Layer 6 of a small transformer language model trained on English Wikipedia (14 layers, counted from 0, width 128).
In attention head 1, each number of a token's query is one row of weights dot the token's vector x. The head spreads its attention over the tokens so far by the softmax of query dot key.

Query weights of the head. A number n stands for (n - 500) times 0.0009.
q0: 441 535 385 634 477 539 430 506 414 329 775 492 661 337 555 654 470 454 565 565 416 518 544 334 341 494 624 477 494 659 458 594 443 372 428 397 305 500 641 467 481 485 603 545 586 465 601 270 480 550 366 426 701 638 374 532 569 573 531 572 338 671 602 630 445 488 663 570 643 359 554 471 509 705 654 472 551 443 367 546 497 417 410 426 483 443 655 652 646 581 476 529 322 411 625 599 306 510 415 491 456 444 538 453 512 424 381 491 339 615 583 342 494 426 527 550 304 453 311 527 479 566 539 356 471 607 408 487
q1: 467 587 459 472 590 655 491 439 437 456 548 523 468 372 543 592 564 506 696 479 554 537 565 535 512 482 568 613 447 284 596 611 558 468 413 485 603 628 536 303 426 484 606 780 458 523 393 569 594 487 484 553 611 631 805 210 462 500 478 407 346 510 362 471 519 296 516 644 669 656 432 450 456 503 618 642 445 439 565 512 400 318 347 635 500 386 595 578 528 550 470 485 507 394 615 720 529 719 450 349 451 314 647 602 591 488 494 277 469 516 509 539 474 421 570 541 597 580 393 676 548 665 414 570 351 599 500 470
q2: 599 470 399 588 494 520 459 693 285 358 540 683 446 442 670 581 526 453 530 508 551 431 552 470 557 463 746 595 475 561 608 545 396 386 403 459 512 572 395 541 703 526 704 566 626 403 524 507 423 621 427 707 429 512 459 486 545 692 527 375 441 635 553 452 550 481 506 526 568 522 482 264 542 445 494 730 440 545 361 275 482 420 390 398 497 609 543 430 684 575 466 641 381 489 563 552 580 348 471 470 299 500 441 318 403 452 587 549 450 536 486 476 310 497 660 436 418 440 448 413 526 421 590 380 615 519 535 581
q3: 682 550 617 306 647 500 566 366 584 196 453 388 415 442 371 680 480 451 415 524 596 561 113 521 483 487 445 377 546 598 663 460 534 657 634 579 601 517 430 572 389 566 507 751 493 539 416 454 441 507 367 393 599 736 696 763 696 449 468 483 609 553 553 624 563 450 620 545 371 561 598 507 645 569 332 583 723 493 424 677 308 516 674 603 539 682 329 656 549 323 408 349 558 442 472 507 438 590 549 514 406 399 555 450 554 623 221 544 604 571 643 442 613 496 356 545 446 475 365 576 503 543 262 589 464 401 571 400
q4: 584 497 449 500 516 591 275 612 547 727 426 705 480 409 602 474 425 372 409 523 298 565 688 341 481 645 487 411 456 357 387 642 428 360 514 457 570 536 563 362 634 500 483 375 556 576 389 325 443 534 517 419 324 274 440 500 336 472 473 477 298 701 670 456 544 554 662 497 456 422 699 404 544 257 623 565 323 514 582 643 574 516 309 489 360 197 651 218 513 418 539 623 587 581 517 405 591 522 593 490 576 413 421 568 539 494 747 484 457 568 506 652 507 540 351 438 386 524 463 517 562 566 626 411 544 750 414 546
q5: 497 453 580 594 576 636 250 470 570 448 594 522 395 252 279 555 515 683 561 629 366 660 724 491 383 600 284 468 405 370 587 526 449 624 516 521 482 553 411 576 506 421 456 494 583 544 424 335 474 406 491 430 500 519 513 717 447 572 445 344 631 540 488 278 378 546 543 601 470 385 658 420 565 513 404 434 368 513 583 618 533 551 488 538 449 489 455 415 476 406 541 312 307 412 385 385 412 575 458 647 475 366 466 500 654 677 497 500 442 485 500 472 592 405 459 606 484 618 292 554 506 415 584 503 392 640 370 265
q6: 497 336 579 450 321 518 322 503 503 584 464 471 573 588 520 545 500 481 487 425 254 527 383 528 419 599 562 536 527 448 326 335 540 389 404 438 597 497 444 537 341 569 622 549 330 574 569 694 523 455 575 296 655 519 586 560 455 364 418 460 481 303 303 506 378 674 614 522 475 425 428 460 544 358 628 442 309 426 669 612 612 468 452 500 602 744 442 471 506 688 442 506 695 621 541 369 652 436 612 310 406 635 570 433 649 509 404 524 709 535 509 619 650 535 653 527 481 398 603 648 488 377 540 526 561 551 554 652
q7: 853 536 426 393 533 374 576 516 617 717 482 460 519 252 440 452 673 430 334 485 636 448 448 535 445 448 587 560 458 513 381 582 314 304 537 494 617 549 530 366 520 437 574 382 447 373 414 532 574 711 355 587 644 387 346 363 532 605 481 469 535 564 594 510 633 419 612 380 468 614 309 413 442 546 513 416 348 539 476 406 358 530 423 423 702 456 552 533 491 491 500 559 576 708 642 570 568 415 396 458 487 445 450 555 577 648 636 528 361 391 444 608 470 405 640 637 507 636 828 469 573 618 419 681 568 417 507 527
q8: 458 612 463 385 468 655 463 552 457 486 426 461 635 542 486 424 399 707 456 621 466 577 744 520 449 516 523 658 293 455 303 382 396 635 652 566 407 432 681 547 446 540 340 448 573 442 257 243 512 490 424 469 677 646 419 561 446 545 359 326 710 702 525 402 686 484 527 331 636 518 493 668 453 548 316 647 322 490 437 573 367 344 355 682 445 497 578 452 431 597 481 469 420 420 632 389 618 332 573 387 425 494 459 571 371 491 547 610 391 564 639 250 646 603 585 399 603 574 321 428 404 558 543 503 404 329 496 644
q9: 675 460 543 436 411 600 411 552 183 129 548 555 290 500 481 656 486 378 478 428 631 400 563 464 593 318 570 510 507 600 556 398 514 435 496 447 468 479 500 427 571 603 580 581 548 518 529 693 633 566 301 249 540 405 451 342 711 493 608 627 436 449 255 540 564 483 543 578 454 411 237 425 605 625 452 679 490 463 338 419 486 339 460 702 652 225 462 415 628 252 424 477 552 486 518 526 627 381 649 350 379 452 468 699 441 520 380 507 269 351 404 599 560 514 326 361 544 700 343 475 600 632 700 613 500 566 653 579
q10: 437 440 604 548 441 256 256 631 534 511 563 484 444 425 551 520 651 545 413 715 440 527 571 465 414 622 710 477 409 529 609 282 490 437 467 581 493 580 334 507 603 700 447 584 199 542 317 580 561 437 459 522 476 595 609 659 546 475 569 408 610 402 480 653 174 516 663 331 349 522 664 471 472 362 514 440 414 373 481 411 483 519 371 402 694 474 336 500 442 374 513 693 557 377 623 460 661 267 538 387 521 602 473 469 560 359 504 349 592 629 622 273 403 345 252 712 315 468 500 578 537 372 568 398 574 553 559 446
q11: 647 431 536 345 541 610 621 584 560 191 431 234 590 600 396 284 524 461 461 568 569 466 574 761 411 418 594 635 480 570 398 296 719 482 659 623 635 368 537 473 744 703 536 322 544 369 329 602 593 522 433 414 550 362 613 514 562 621 722 346 351 460 537 522 376 594 543 511 521 612 648 496 568 309 470 515 690 431 477 263 479 547 731 560 648 550 535 566 634 353 524 467 422 497 659 321 480 542 493 277 639 507 671 716 452 547 525 729 493 576 434 507 574 543 693 623 434 623 473 619 462 526 542 565 659 558 644 586
q12: 343 212 535 617 388 517 490 385 562 578 443 573 493 471 475 510 402 549 668 613 479 470 156 674 303 680 486 227 500 673 363 527 425 458 471 500 479 486 576 417 547 528 574 578 522 525 726 554 455 379 490 522 395 401 493 520 563 496 542 732 451 388 431 486 196 827 653 382 531 372 568 540 640 657 543 617 516 788 484 400 500 454 444 391 526 432 412 669 386 526 382 458 493 450 560 449 581 262 493 543 714 726 477 496 332 658 433 520 393 669 484 396 543 628 439 526 568 362 466 425 380 518 445 585 565 735 456 569
q13: 535 590 592 572 566 316 566 307 551 164 641 483 312 394 446 379 443 745 607 563 530 443 843 386 591 336 385 438 466 390 468 455 496 511 287 435 424 493 531 583 477 489 329 335 462 541 548 480 602 291 475 308 617 597 461 486 489 342 526 489 566 644 691 555 467 620 379 606 594 554 432 369 441 346 629 706 537 594 466 496 613 606 692 335 578 426 663 912 601 254 458 340 485 560 608 626 452 727 656 451 568 682 557 411 616 486 344 347 261 437 412 466 701 456 318 488 549 500 548 464 630 391 593 571 571 400 375 458
q14: 557 568 700 680 458 397 431 475 431 402 527 486 284 536 609 366 580 450 623 515 446 418 263 348 575 548 704 396 538 631 422 638 414 404 533 460 622 399 776 599 526 585 667 525 611 654 399 684 626 407 344 418 361 500 410 422 359 468 386 704 459 261 422 392 528 506 595 456 466 590 350 450 633 584 451 548 517 638 485 628 459 488 541 596 587 631 491 409 441 494 561 565 487 336 500 474 362 722 475 339 358 560 588 621 378 434 554 451 522 373 485 506 510 635 399 483 445 340 731 519 479 419 639 394 453 551 540 569
q15: 521 359 471 668 488 552 506 436 303 665 512 391 681 457 470 530 485 535 254 473 442 381 348 374 618 584 534 333 370 471 447 698 353 462 330 509 450 555 474 323 653 425 455 438 493 555 478 594 482 484 634 464 358 487 400 581 593 383 674 308 465 360 413 341 566 459 386 356 544 665 669 520 627 419 490 519 526 584 663 565 581 421 761 668 366 523 586 591 587 562 567 567 441 564 557 612 477 554 534 468 513 695 521 468 594 398 647 472 456 573 538 539 431 610 444 503 549 510 614 327 455 506 617 580 608 784 399 305
q16: 600 360 510 506 550 739 429 633 370 524 694 598 451 585 429 648 506 406 379 506 467 462 540 477 541 500 573 546 262 358 712 699 554 460 404 382 632 535 354 539 529 643 526 599 517 460 549 378 421 278 536 606 395 685 287 466 639 687 676 529 429 586 621 546 497 439 549 539 413 416 429 514 612 564 351 517 539 577 564 374 455 324 332 541 380 587 538 661 503 561 544 624 362 462 276 473 588 618 448 407 634 292 533 595 390 605 497 446 397 648 536 480 581 484 676 486 246 517 746 663 566 483 557 477 437 440 337 558
q17: 528 441 529 375 553 462 634 410 416 466 379 584 529 544 572 520 380 492 571 533 594 541 391 656 606 392 526 530 406 470 692 510 621 447 422 616 416 400 497 491 450 550 374 521 453 500 555 570 419 586 652 630 466 513 553 472 561 519 434 513 455 516 410 473 482 500 355 479 626 607 413 470 609 535 368 729 529 511 688 432 655 399 551 597 510 473 508 524 450 552 439 382 361 640 668 577 578 554 531 481 514 518 538 508 431 452 535 625 641 607 507 486 385 645 445 509 682 291 645 379 609 443 596 465 515 626 441 536
q18: 582 456 589 437 567 418 448 634 412 337 462 522 543 535 570 595 482 415 472 369 475 465 484 576 313 576 464 463 474 402 533 515 494 343 597 527 476 533 506 533 486 488 447 339 649 444 585 550 469 553 482 481 469 525 375 690 738 638 390 336 737 568 607 592 276 454 586 442 322 492 428 366 558 628 516 463 497 466 320 458 400 634 515 401 469 728 459 604 696 506 568 602 367 591 272 351 475 379 392 565 287 547 561 291 335 526 367 429 494 562 525 316 503 409 604 480 353 392 477 482 465 262 518 469 562 487 549 449
q19: 487 511 486 478 596 595 380 569 473 477 576 336 395 594 480 477 588 467 637 542 269 466 734 538 437 558 484 601 503 148 327 487 428 417 497 495 543 431 694 601 362 440 545 487 432 472 382 515 441 489 481 425 640 450 540 353 336 689 434 376 571 422 422 359 527 474 599 620 437 414 341 517 494 472 611 290 402 399 469 557 437 339 442 577 432 543 481 387 533 490 487 418 491 526 447 474 485 421 541 514 508 453 515 572 548 443 595 516 451 373 635 492 568 342 594 553 539 611 482 562 479 424 575 522 365 536 474 509
q20: 599 516 568 593 555 572 416 443 381 345 528 559 435 476 436 592 566 423 464 546 576 512 314 594 354 398 646 540 482 560 612 645 607 448 408 598 529 763 271 343 497 555 612 532 483 477 232 518 611 694 754 510 351 579 541 590 526 490 565 389 474 595 611 640 616 366 490 378 577 589 604 252 637 563 476 711 556 616 451 302 625 500 608 662 554 584 450 387 519 633 384 518 443 646 516 382 443 472 586 371 377 589 457 497 522 583 313 450 510 520 551 520 275 339 507 730 404 546 348 627 519 692 620 543 560 437 555 575
q21: 607 487 468 478 570 525 278 581 529 582 607 445 622 411 467 518 345 748 468 527 646 512 487 624 476 433 463 545 473 510 472 615 578 461 456 581 459 472 706 589 414 608 613 494 454 445 258 409 595 675 475 447 427 513 715 329 558 637 676 341 478 619 494 529 472 347 449 677 424 392 418 306 381 533 550 383 397 507 395 494 582 411 381 480 515 450 361 421 604 625 626 515 493 429 335 543 405 360 462 467 510 348 348 616 687 355 561 407 513 429 689 493 424 430 444 600 310 506 189 643 277 556 566 519 473 691 432 594
q22: 630 383 445 520 445 469 423 539 534 420 412 542 448 410 569 707 570 511 494 629 649 425 355 437 412 472 551 568 651 521 500 437 615 474 366 568 574 634 488 360 500 457 711 520 491 365 411 506 687 468 474 636 341 395 360 506 377 459 304 525 385 672 399 703 586 462 468 408 614 474 396 476 567 535 497 541 481 665 516 517 663 511 532 548 691 402 486 432 566 438 361 527 431 436 614 404 663 328 486 409 320 566 497 657 547 576 336 483 457 590 495 476 300 489 427 416 524 599 475 444 544 695 596 556 487 444 475 585
q23: 461 521 483 591 539 655 299 487 599 460 306 556 548 493 314 613 537 712 449 379 712 447 546 534 461 405 497 532 417 564 756 601 483 427 594 477 612 596 482 404 377 446 424 580 482 465 380 621 545 556 853 625 390 563 532 598 829 546 545 440 473 445 370 338 357 449 510 520 670 654 380 722 579 419 596 584 629 580 449 476 537 554 597 521 566 472 497 440 341 481 682 357 408 474 597 354 602 515 537 385 268 353 652 379 602 386 444 361 320 597 602 683 642 705 591 751 493 542 541 440 605 665 534 531 611 370 416 572
q24: 390 450 619 377 437 446 517 666 510 470 547 573 370 428 402 625 412 500 528 437 539 399 450 587 500 497 486 536 490 482 349 420 690 549 338 432 524 540 431 530 469 303 348 649 450 543 497 370 306 542 731 347 510 164 819 397 338 375 507 336 472 419 497 374 431 582 486 490 521 478 428 555 297 479 298 713 420 347 454 696 348 396 405 354 446 240 692 439 651 500 581 435 482 306 539 576 626 496 524 372 546 692 454 293 386 457 581 831 528 658 558 475 612 458 419 433 414 447 652 493 694 500 558 419 455 629 389 467
q25: 521 519 482 378 517 391 417 659 428 608 420 635 313 511 508 534 352 562 595 434 559 349 500 595 712 497 365 579 605 342 432 635 500 287 485 329 536 247 458 598 471 554 194 656 485 311 511 384 706 411 507 451 780 338 531 479 603 560 373 447 616 522 721 489 468 456 464 551 388 553 594 291 643 589 398 493 483 430 452 618 442 327 376 382 737 580 187 410 644 575 412 456 451 556 423 659 591 252 349 530 377 718 633 584 636 342 511 465 522 397 419 548 568 370 772 672 351 610 420 621 608 578 432 522 618 622 531 626
q26: 254 467 543 285 453 572 738 375 603 649 596 549 352 470 422 780 559 368 539 541 525 565 463 296 527 343 318 463 564 611 574 517 382 670 500 633 214 382 481 508 339 425 413 618 330 536 326 390 341 369 394 522 661 783 534 602 829 599 411 524 603 504 408 442 330 353 575 589 564 480 500 466 442 504 296 555 470 547 601 405 613 633 468 586 467 668 469 357 479 367 555 417 585 259 518 600 430 706 581 489 416 520 623 432 462 628 330 479 528 601 520 387 485 592 598 438 746 406 465 367 438 456 469 522 474 225 481 391
q27: 521 503 339 391 488 688 328 564 525 258 548 446 506 392 510 631 589 572 472 635 513 445 552 613 368 506 503 598 568 344 370 623 472 462 490 488 391 640 624 659 367 525 567 429 552 336 597 448 520 666 400 615 588 484 517 488 529 584 349 395 491 656 491 399 488 530 572 487 223 494 461 177 579 710 382 333 367 519 494 432 332 444 475 470 532 422 390 549 590 524 448 380 246 579 490 379 392 463 571 609 348 581 301 582 636 509 350 607 484 548 421 468 497 403 618 571 342 589 472 429 310 477 697 506 395 479 523 563
q28: 597 482 599 631 669 446 465 405 486 347 661 529 521 493 405 483 425 612 454 580 394 399 327 349 691 567 421 450 339 424 438 503 575 496 422 531 510 527 493 737 475 420 507 480 536 257 416 577 734 639 608 537 482 635 478 500 362 629 584 469 775 422 314 549 653 585 689 535 614 381 316 265 349 371 562 521 381 489 247 607 503 425 451 796 426 322 649 334 590 624 449 415 482 416 496 300 461 504 555 257 435 623 232 486 780 629 376 439 386 528 539 511 525 531 566 413 428 330 511 544 567 697 514 379 558 492 574 405
q29: 459 513 500 626 625 487 428 427 643 416 403 646 563 483 579 546 653 628 714 572 467 494 655 605 491 647 651 435 509 364 571 447 468 334 597 342 523 401 404 726 420 412 550 497 466 390 526 424 232 547 510 606 434 510 348 491 596 705 286 355 412 470 428 414 633 355 589 458 406 524 388 404 520 527 568 480 379 667 639 487 419 681 447 370 542 624 401 388 617 414 554 579 541 247 643 497 543 395 555 319 480 569 288 371 532 326 453 424 412 407 345 487 633 356 551 196 359 490 389 606 491 423 497 560 536 628 545 662
q30: 544 385 367 526 418 490 437 587 595 401 529 317 417 366 510 484 500 398 686 430 382 698 629 530 456 370 481 462 540 503 376 610 523 396 545 529 434 449 445 343 548 434 631 565 359 436 417 442 555 500 507 396 238 339 395 595 420 544 527 471 546 577 531 813 392 435 384 510 484 460 534 368 447 592 400 517 275 815 453 549 507 404 500 472 402 414 648 630 585 519 564 602 510 357 681 345 663 422 503 470 714 674 533 510 420 403 507 513 418 480 620 850 634 606 635 643 350 466 268 438 443 497 296 456 479 684 595 604
q31: 525 380 424 403 606 443 507 468 539 605 406 491 579 429 538 593 586 529 398 759 374 389 608 444 290 387 532 413 681 724 435 606 589 642 517 391 513 376 599 977 497 617 590 503 432 383 650 424 454 523 594 421 444 636 528 494 822 658 704 439 516 407 422 602 585 583 438 445 471 346 429 699 612 564 469 567 425 590 617 558 396 384 533 373 506 506 611 628 539 576 544 506 503 487 460 421 384 504 600 416 544 600 606 447 557 516 493 627 542 533 464 282 476 317 504 387 460 381 661 417 472 359 500 320 564 714 368 497

Each question shows a short text with each token's key, already scaled and adjusted for position as the last token sees it. A number n stands for (n - 500) times 0.0037.

Then comes the last token's vector x. A number n stands for (n - 500) times 0.01.

0 " election": 506 449 487 494 480 687 466 410 577 530 489 529 447 401 442 524 514 493 478 458 456 481 376 410 387 507 587 436 489 542 489 552
1 " mark": 456 457 530 507 501 589 432 380 630 499 466 501 553 470 494 547 496 506 490 506 456 491 411 367 483 612 527 359 481 559 564 520
2 "ed": 500 482 496 559 473 574 472 379 554 450 453 489 485 409 473 513 484 514 486 547 385 446 251 412 374 530 528 407 495 541 465 541
3 " the ": 484 486 429 529 506 622 500 344 555 468 516 493 523 494 510 580 503 435 485 598 361 498 236 423 457 596 535 341 518 517 444 609
4 "11": 467 480 528 506 508 667 520 447 451 463 526 496 460 571 406 550 514 449 558 568 407 532 272 546 392 600 489 527 546 581 453 556
5 "th": 466 491 552 540 585 591 528 471 540 502 509 498 429 424 447 506 532 455 567 660 422 491 358 459 365 590 534 454 525 522 464 561
x: 468 527 517 574 576 431 401 384 488 588 507 489 462 411 602 645 359 470 365 434 396 577 530 593 598 581 497 560 461 599 436 572 511 683 616 616 538 400 575 435 472 667 472 596 623 551 566 467 234 494 402 403 435 432 360 466 377 494 422 438 529 502 429 565 373 375 569 366 414 498 529 616 549 457 638 371 464 555 336 498 498 391 479 424 336 546 431 428 452 415 562 506 573 472 443 557 466 588 520 587 487 633 516 471 273 646 821 613 505 582 651 581 624 395 502 398 511 451 554 566 148 526 450 398 574 640 430 631
Which token does the last token look at most? 3 " the "

0 "w": 456 495 531 553 493 515 429 467 559 463 508 506 516 478 493 526 506 548 516 531 450 504 381 454 413 554 462 492 538 508 498 524
1 "er": 437 491 550 547 533 509 477 460 500 487 486 510 467 477 457 532 495 552 508 555 438 499 378 451 418 548 479 608 539 499 503 483
2 ", which": 512 492 500 518 488 546 486 384 547 448 479 490 498 468 455 563 506 517 518 535 435 470 373 441 441 515 536 376 502 528 406 551
3 " is": 508 497 484 507 473 546 473 404 504 475 518 502 478 482 501 591 502 480 481 526 439 514 338 400 449 509 513 352 496 517 474 545
4 " less": 515 497 486 526 491 564 500 418 538 487 514 498 468 520 468 525 503 442 512 549 389 496 330 454 491 504 537 425 508 535 459 504
5 " aff": 514 521 524 516 526 589 470 489 538 483 477 513 465 481 475 499 525 476 544 579 446 495 430 442 425 534 520 527 487 529 467 523
x: 401 409 408 657 672 508 408 255 445 691 629 490 555 475 437 538 46 481 658 434 186 500 506 492 557 674 586 612 433 375 302 733 303 499 587 325 438 351 500 577 599 653 510 507 683 541 443 393 196 553 368 536 382 513 321 527 584 704 406 664 532 530 489 473 504 351 663 533 565 549 565 649 489 537 600 368 576 683 228 672 474 515 373 579 241 711 559 579 617 372 358 609 489 426 333 605 268 671 487 612 432 596 459 355 312 616 724 358 502 496 476 740 780 316 487 577 403 466 608 416 400 620 515 525 220 370 355 416
Which token does the last token look at most? 4 " less"

0 "erg": 524 515 506 552 510 580 405 383 494 511 448 467 478 416 416 527 514 593 437 564 445 508 420 267 287 680 513 538 564 606 502 533
1 "us": 456 484 549 575 535 694 515 266 457 547 571 415 439 420 468 576 484 601 406 664 473 468 450 309 276 678 424 417 555 499 574 600
2 "on,": 441 479 508 521 625 700 528 315 399 449 422 506 448 495 523 505 508 558 415 639 481 516 370 297 357 625 604 329 530 621 336 603
3 " v": 538 478 586 541 539 622 449 356 520 484 478 553 470 515 490 491 515 506 500 661 327 543 371 316 375 484 469 437 528 502 460 587
4 "eter": 677 458 611 527 495 727 459 397 499 544 589 560 443 457 410 583 535 466 583 587 394 498 282 314 447 657 402 619 518 470 444 534
5 "an": 554 513 559 555 538 678 581 303 385 533 459 433 413 398 321 512 510 356 585 697 462 488 310 426 267 684 461 681 562 553 462 567
x: 386 433 482 350 552 494 405 381 509 485 651 578 587 329 581 519 472 500 442 469 347 523 483 434 495 521 371 471 435 365 267 487 535 520 444 469 583 331 642 516 443 445 509 545 543 588 415 508 487 468 298 418 413 581 443 483 539 557 391 509 566 417 422 518 452 498 464 439 589 612 556 596 625 445 487 471 326 387 375 465 561 420 438 488 243 543 487 539 544 407 485 516 536 561 508 585 332 370 532 425 466 562 476 468 238 700 560 451 447 464 683 443 620 460 557 421 422 551 517 353 479 467 383 388 505 518 519 401
Which token does the last token look at most, and with what share of its attention? 3 " v", with about 50%

0 "s of": 489 485 485 534 468 601 458 406 538 432 481 469 496 485 485 486 500 524 526 514 389 502 323 447 481 511 541 457 525 544 429 545
1 " h": 480 490 508 530 509 579 503 462 536 520 518 504 478 482 500 503 476 494 469 574 441 512 499 407 452 524 507 483 508 524 469 527
2 "air": 505 479 539 520 519 613 469 473 512 523 476 451 464 475 484 565 495 533 463 558 474 484 446 410 406 573 435 547 528 552 478 551
3 " are": 491 495 470 508 476 574 476 408 506 475 515 498 465 498 479 597 510 489 484 534 420 515 328 383 437 483 570 336 503 542 457 536
4 " to be": 481 506 480 495 458 560 445 431 486 436 488 447 499 490 465 536 504 472 483 547 413 506 366 365 420 527 551 353 492 531 470 573
5 " se": 531 524 556 476 500 565 509 458 474 478 491 514 483 516 481 450 524 469 501 566 433 519 421 421 417 538 510 474 448 573 438 506
x: 361 438 337 640 577 510 395 417 346 570 713 350 539 505 488 519 312 306 544 547 163 609 551 463 631 494 647 513 345 319 478 458 519 515 465 281 499 520 394 599 452 467 428 496 610 505 550 422 426 516 321 469 405 503 327 421 470 607 523 733 564 463 339 500 661 278 435 355 711 576 581 461 447 502 395 536 248 506 351 723 399 553 517 505 231 711 453 417 442 276 770 396 543 327 347 495 290 468 517 448 399 559 696 408 411 615 735 561 421 271 624 675 612 463 560 581 695 480 737 632 442 446 341 576 146 457 422 533
Which token does the last token look at most? 3 " are"

0 ":": 545 497 476 562 475 769 467 326 445 473 506 457 511 517 545 556 486 483 547 534 348 518 198 381 331 488 597 181 536 555 389 599
1 "\n": 532 464 512 564 502 746 454 333 466 484 516 517 498 471 498 585 514 566 586 658 347 405 121 370 281 465 528 381 503 580 337 518
2 "-": 515 545 411 549 454 721 402 335 572 394 487 503 467 481 587 700 505 461 443 578 392 449 194 381 387 493 570 264 509 449 350 525
3 " Ad": 486 501 484 531 509 613 464 484 464 414 500 583 423 434 492 574 499 437 524 631 364 473 289 363 341 512 510 374 459 533 478 448
4 "v": 565 496 505 544 496 653 397 423 592 449 443 537 558 470 442 477 514 439 600 659 366 473 329 364 315 521 425 554 530 499 601 513
5 "ance": 478 518 500 531 553 681 416 396 593 545 414 525 549 465 522 555 512 425 506 679 331 474 190 409 406 568 480 341 500 512 449 588
x: 476 462 390 639 555 691 509 235 332 547 564 550 477 457 358 635 454 517 539 662 423 579 552 510 673 465 380 460 364 442 633 450 451 628 609 522 520 401 577 477 361 509 455 466 655 604 439 535 468 460 401 491 451 422 519 373 537 540 512 554 645 432 396 528 572 505 566 363 420 405 465 501 689 445 561 401 556 421 500 504 503 418 384 350 524 659 366 520 384 348 439 532 482 605 451 459 536 343 508 487 421 464 602 451 370 688 701 528 470 518 532 533 488 384 618 540 529 484 437 507 391 403 611 469 423 623 474 570
Which token does the last token look at most? 1 "\n"

0 "er": 492 515 561 542 542 577 421 368 479 462 435 452 407 403 439 563 530 587 490 540 428 539 271 389 283 560 464 649 582 518 506 500
1 "\n": 518 461 515 576 511 708 430 317 453 488 508 474 496 409 507 559 519 591 564 673 368 431 159 356 304 497 561 354 539 577 390 532
2 "- F": 516 522 460 577 481 709 438 372 568 411 458 494 499 421 530 681 486 472 485 631 386 469 135 391 336 541 571 236 522 451 384 475
3 "red": 584 459 556 569 550 808 417 401 581 406 483 499 497 439 439 604 493 514 584 643 436 457 310 426 434 433 483 535 522 484 453 555
4 " Gr": 554 488 520 530 500 684 434 436 536 423 483 499 494 503 406 498 511 452 554 664 419 507 371 438 400 642 359 483 534 531 469 471
5 "ant": 583 479 543 538 529 614 452 375 505 516 534 509 464 387 454 559 504 488 546 672 460 491 246 426 310 553 387 592 498 427 524 516
x: 486 605 607 574 554 494 377 404 354 438 662 615 625 253 403 547 401 412 398 584 421 438 672 494 505 478 516 567 386 354 377 380 484 515 526 621 547 301 398 645 451 506 429 533 526 675 407 588 538 529 429 407 544 467 491 507 475 469 382 492 651 426 409 424 424 505 500 471 594 536 475 400 638 627 663 427 467 483 523 461 623 430 396 476 426 633 343 554 546 260 456 554 620 579 507 500 387 440 480 539 479 515 521 492 253 595 729 549 375 463 615 546 548 390 513 382 337 453 587 552 431 463 477 528 336 402 481 423
Which token does the last token look at most? 1 "\n"

0 " of the": 511 469 469 518 452 686 444 336 580 397 507 417 470 484 446 582 510 559 519 578 310 531 270 418 416 579 592 438 529 555 362 651
1 " Min": 313 419 565 606 529 609 495 470 508 485 497 445 489 486 447 550 490 496 483 611 436 447 363 426 365 677 468 621 502 578 495 476
2 "ster": 513 486 591 532 577 597 459 457 562 548 445 496 437 443 389 506 469 567 504 598 481 535 420 449 260 543 461 678 503 494 481 491
3 " m": 541 500 545 517 509 603 449 441 550 493 530 445 456 472 471 527 497 428 449 602 430 584 380 423 404 559 531 543 549 534 490 497
4 "ason": 538 464 665 488 568 682 465 484 529 560 487 503 421 440 408 531 494 442 500 559 517 492 403 393 354 561 468 606 494 503 480 588
5 "ry": 504 490 550 544 570 641 440 427 568 513 482 508 411 438 412 513 518 440 566 588 482 491 400 353 307 611 435 506 551 534 460 581
x: 559 432 438 652 679 469 498 404 485 539 469 591 671 450 478 532 361 457 421 514 446 494 619 452 560 597 366 595 450 372 462 481 566 702 385 605 459 375 591 527 350 432 439 554 566 537 425 611 272 480 342 415 311 410 433 464 501 570 430 529 632 411 408 507 449 330 417 560 500 444 544 483 513 523 539 577 389 489 540 464 604 426 468 452 392 582 355 510 397 464 485 466 578 614 527 683 225 450 511 596 616 582 447 427 276 602 700 412 509 621 706 484 646 347 544 484 344 596 634 531 339 467 536 383 436 495 396 593
Which token does the last token look at most? 0 " of the"

0 "al": 417 502 582 567 501 601 390 382 498 496 445 489 412 411 375 496 554 548 482 489 425 483 345 383 335 650 464 536 532 504 512 520
1 " with": 474 466 433 526 460 657 471 306 562 416 447 461 497 507 473 486 503 517 516 558 329 535 265 381 435 523 676 381 535 574 389 604
2 " research": 483 448 554 555 524 690 433 344 546 535 428 525 492 422 373 522 471 485 538 608 405 465 380 346 358 618 585 459 517 539 485 518
3 " ob": 468 470 476 485 441 645 427 485 528 464 555 552 554 477 507 498 501 368 509 593 392 528 438 381 457 506 468 396 511 522 494 519
4 "ject": 606 482 547 476 533 619 517 403 594 495 398 461 512 434 451 407 504 403 580 646 443 531 431 442 378 580 509 571 533 540 459 518
5 "ives": 519 511 492 551 503 688 479 386 508 483 466 462 471 408 441 531 512 460 500 598 444 505 287 360 368 549 533 365 538 558 454 554
x: 384 491 425 677 525 459 529 299 352 536 570 583 656 392 345 593 357 388 473 562 426 601 637 457 602 510 373 595 370 337 351 463 570 618 380 404 461 341 463 498 520 493 408 570 619 525 500 633 477 439 422 493 461 446 443 559 394 510 379 643 707 446 452 418 583 528 442 460 513 601 492 600 649 369 664 518 469 347 444 640 563 412 498 493 338 559 449 487 450 422 542 554 604 658 506 663 275 437 445 551 577 586 557 409 270 627 689 468 541 718 532 477 682 554 579 499 470 597 532 438 474 424 338 487 534 485 427 498
Which token does the last token look at most, and with what share of its attention? 1 " with", with about 90%

0 "In": 470 479 499 526 459 571 410 398 531 355 499 542 472 470 467 416 495 494 507 455 395 531 330 430 508 553 534 334 501 519 521 516
1 " addition": 465 493 532 573 473 566 498 358 506 442 480 525 543 438 492 462 491 514 504 500 400 461 349 460 437 526 536 372 495 541 533 490
2 " to": 490 492 453 504 429 563 446 342 567 398 445 477 511 489 473 504 504 479 483 539 383 482 318 417 452 539 605 365 500 540 431 564
3 " its": 495 477 487 509 431 587 521 335 539 440 480 454 468 464 456 580 495 462 503 538 363 528 250 437 417 559 561 353 523 496 454 608
4 " research": 548 490 516 516 521 641 458 392 533 523 444 523 491 441 408 532 506 440 545 591 439 484 403 390 391 591 561 471 506 522 503 513
5 " activ": 562 502 522 494 489 617 471 428 487 534 432 539 506 444 418 526 519 469 534 572 439 501 386 414 348 546 588 536 512 517 484 536
x: 412 447 402 624 624 468 576 302 386 540 610 306 531 456 586 594 309 689 486 463 250 545 615 385 541 524 483 571 362 327 268 540 417 685 402 553 539 536 632 423 579 446 492 481 616 484 565 574 466 364 426 525 464 483 568 558 549 659 465 696 760 529 435 425 528 623 460 458 617 499 519 675 470 588 684 461 429 329 370 658 493 329 240 471 244 657 516 370 497 312 499 583 692 587 278 621 249 621 614 381 556 548 455 492 366 809 637 368 404 395 398 509 606 229 522 342 576 565 576 499 484 444 431 394 375 437 662 459
Which token does the last token look at most? 3 " its"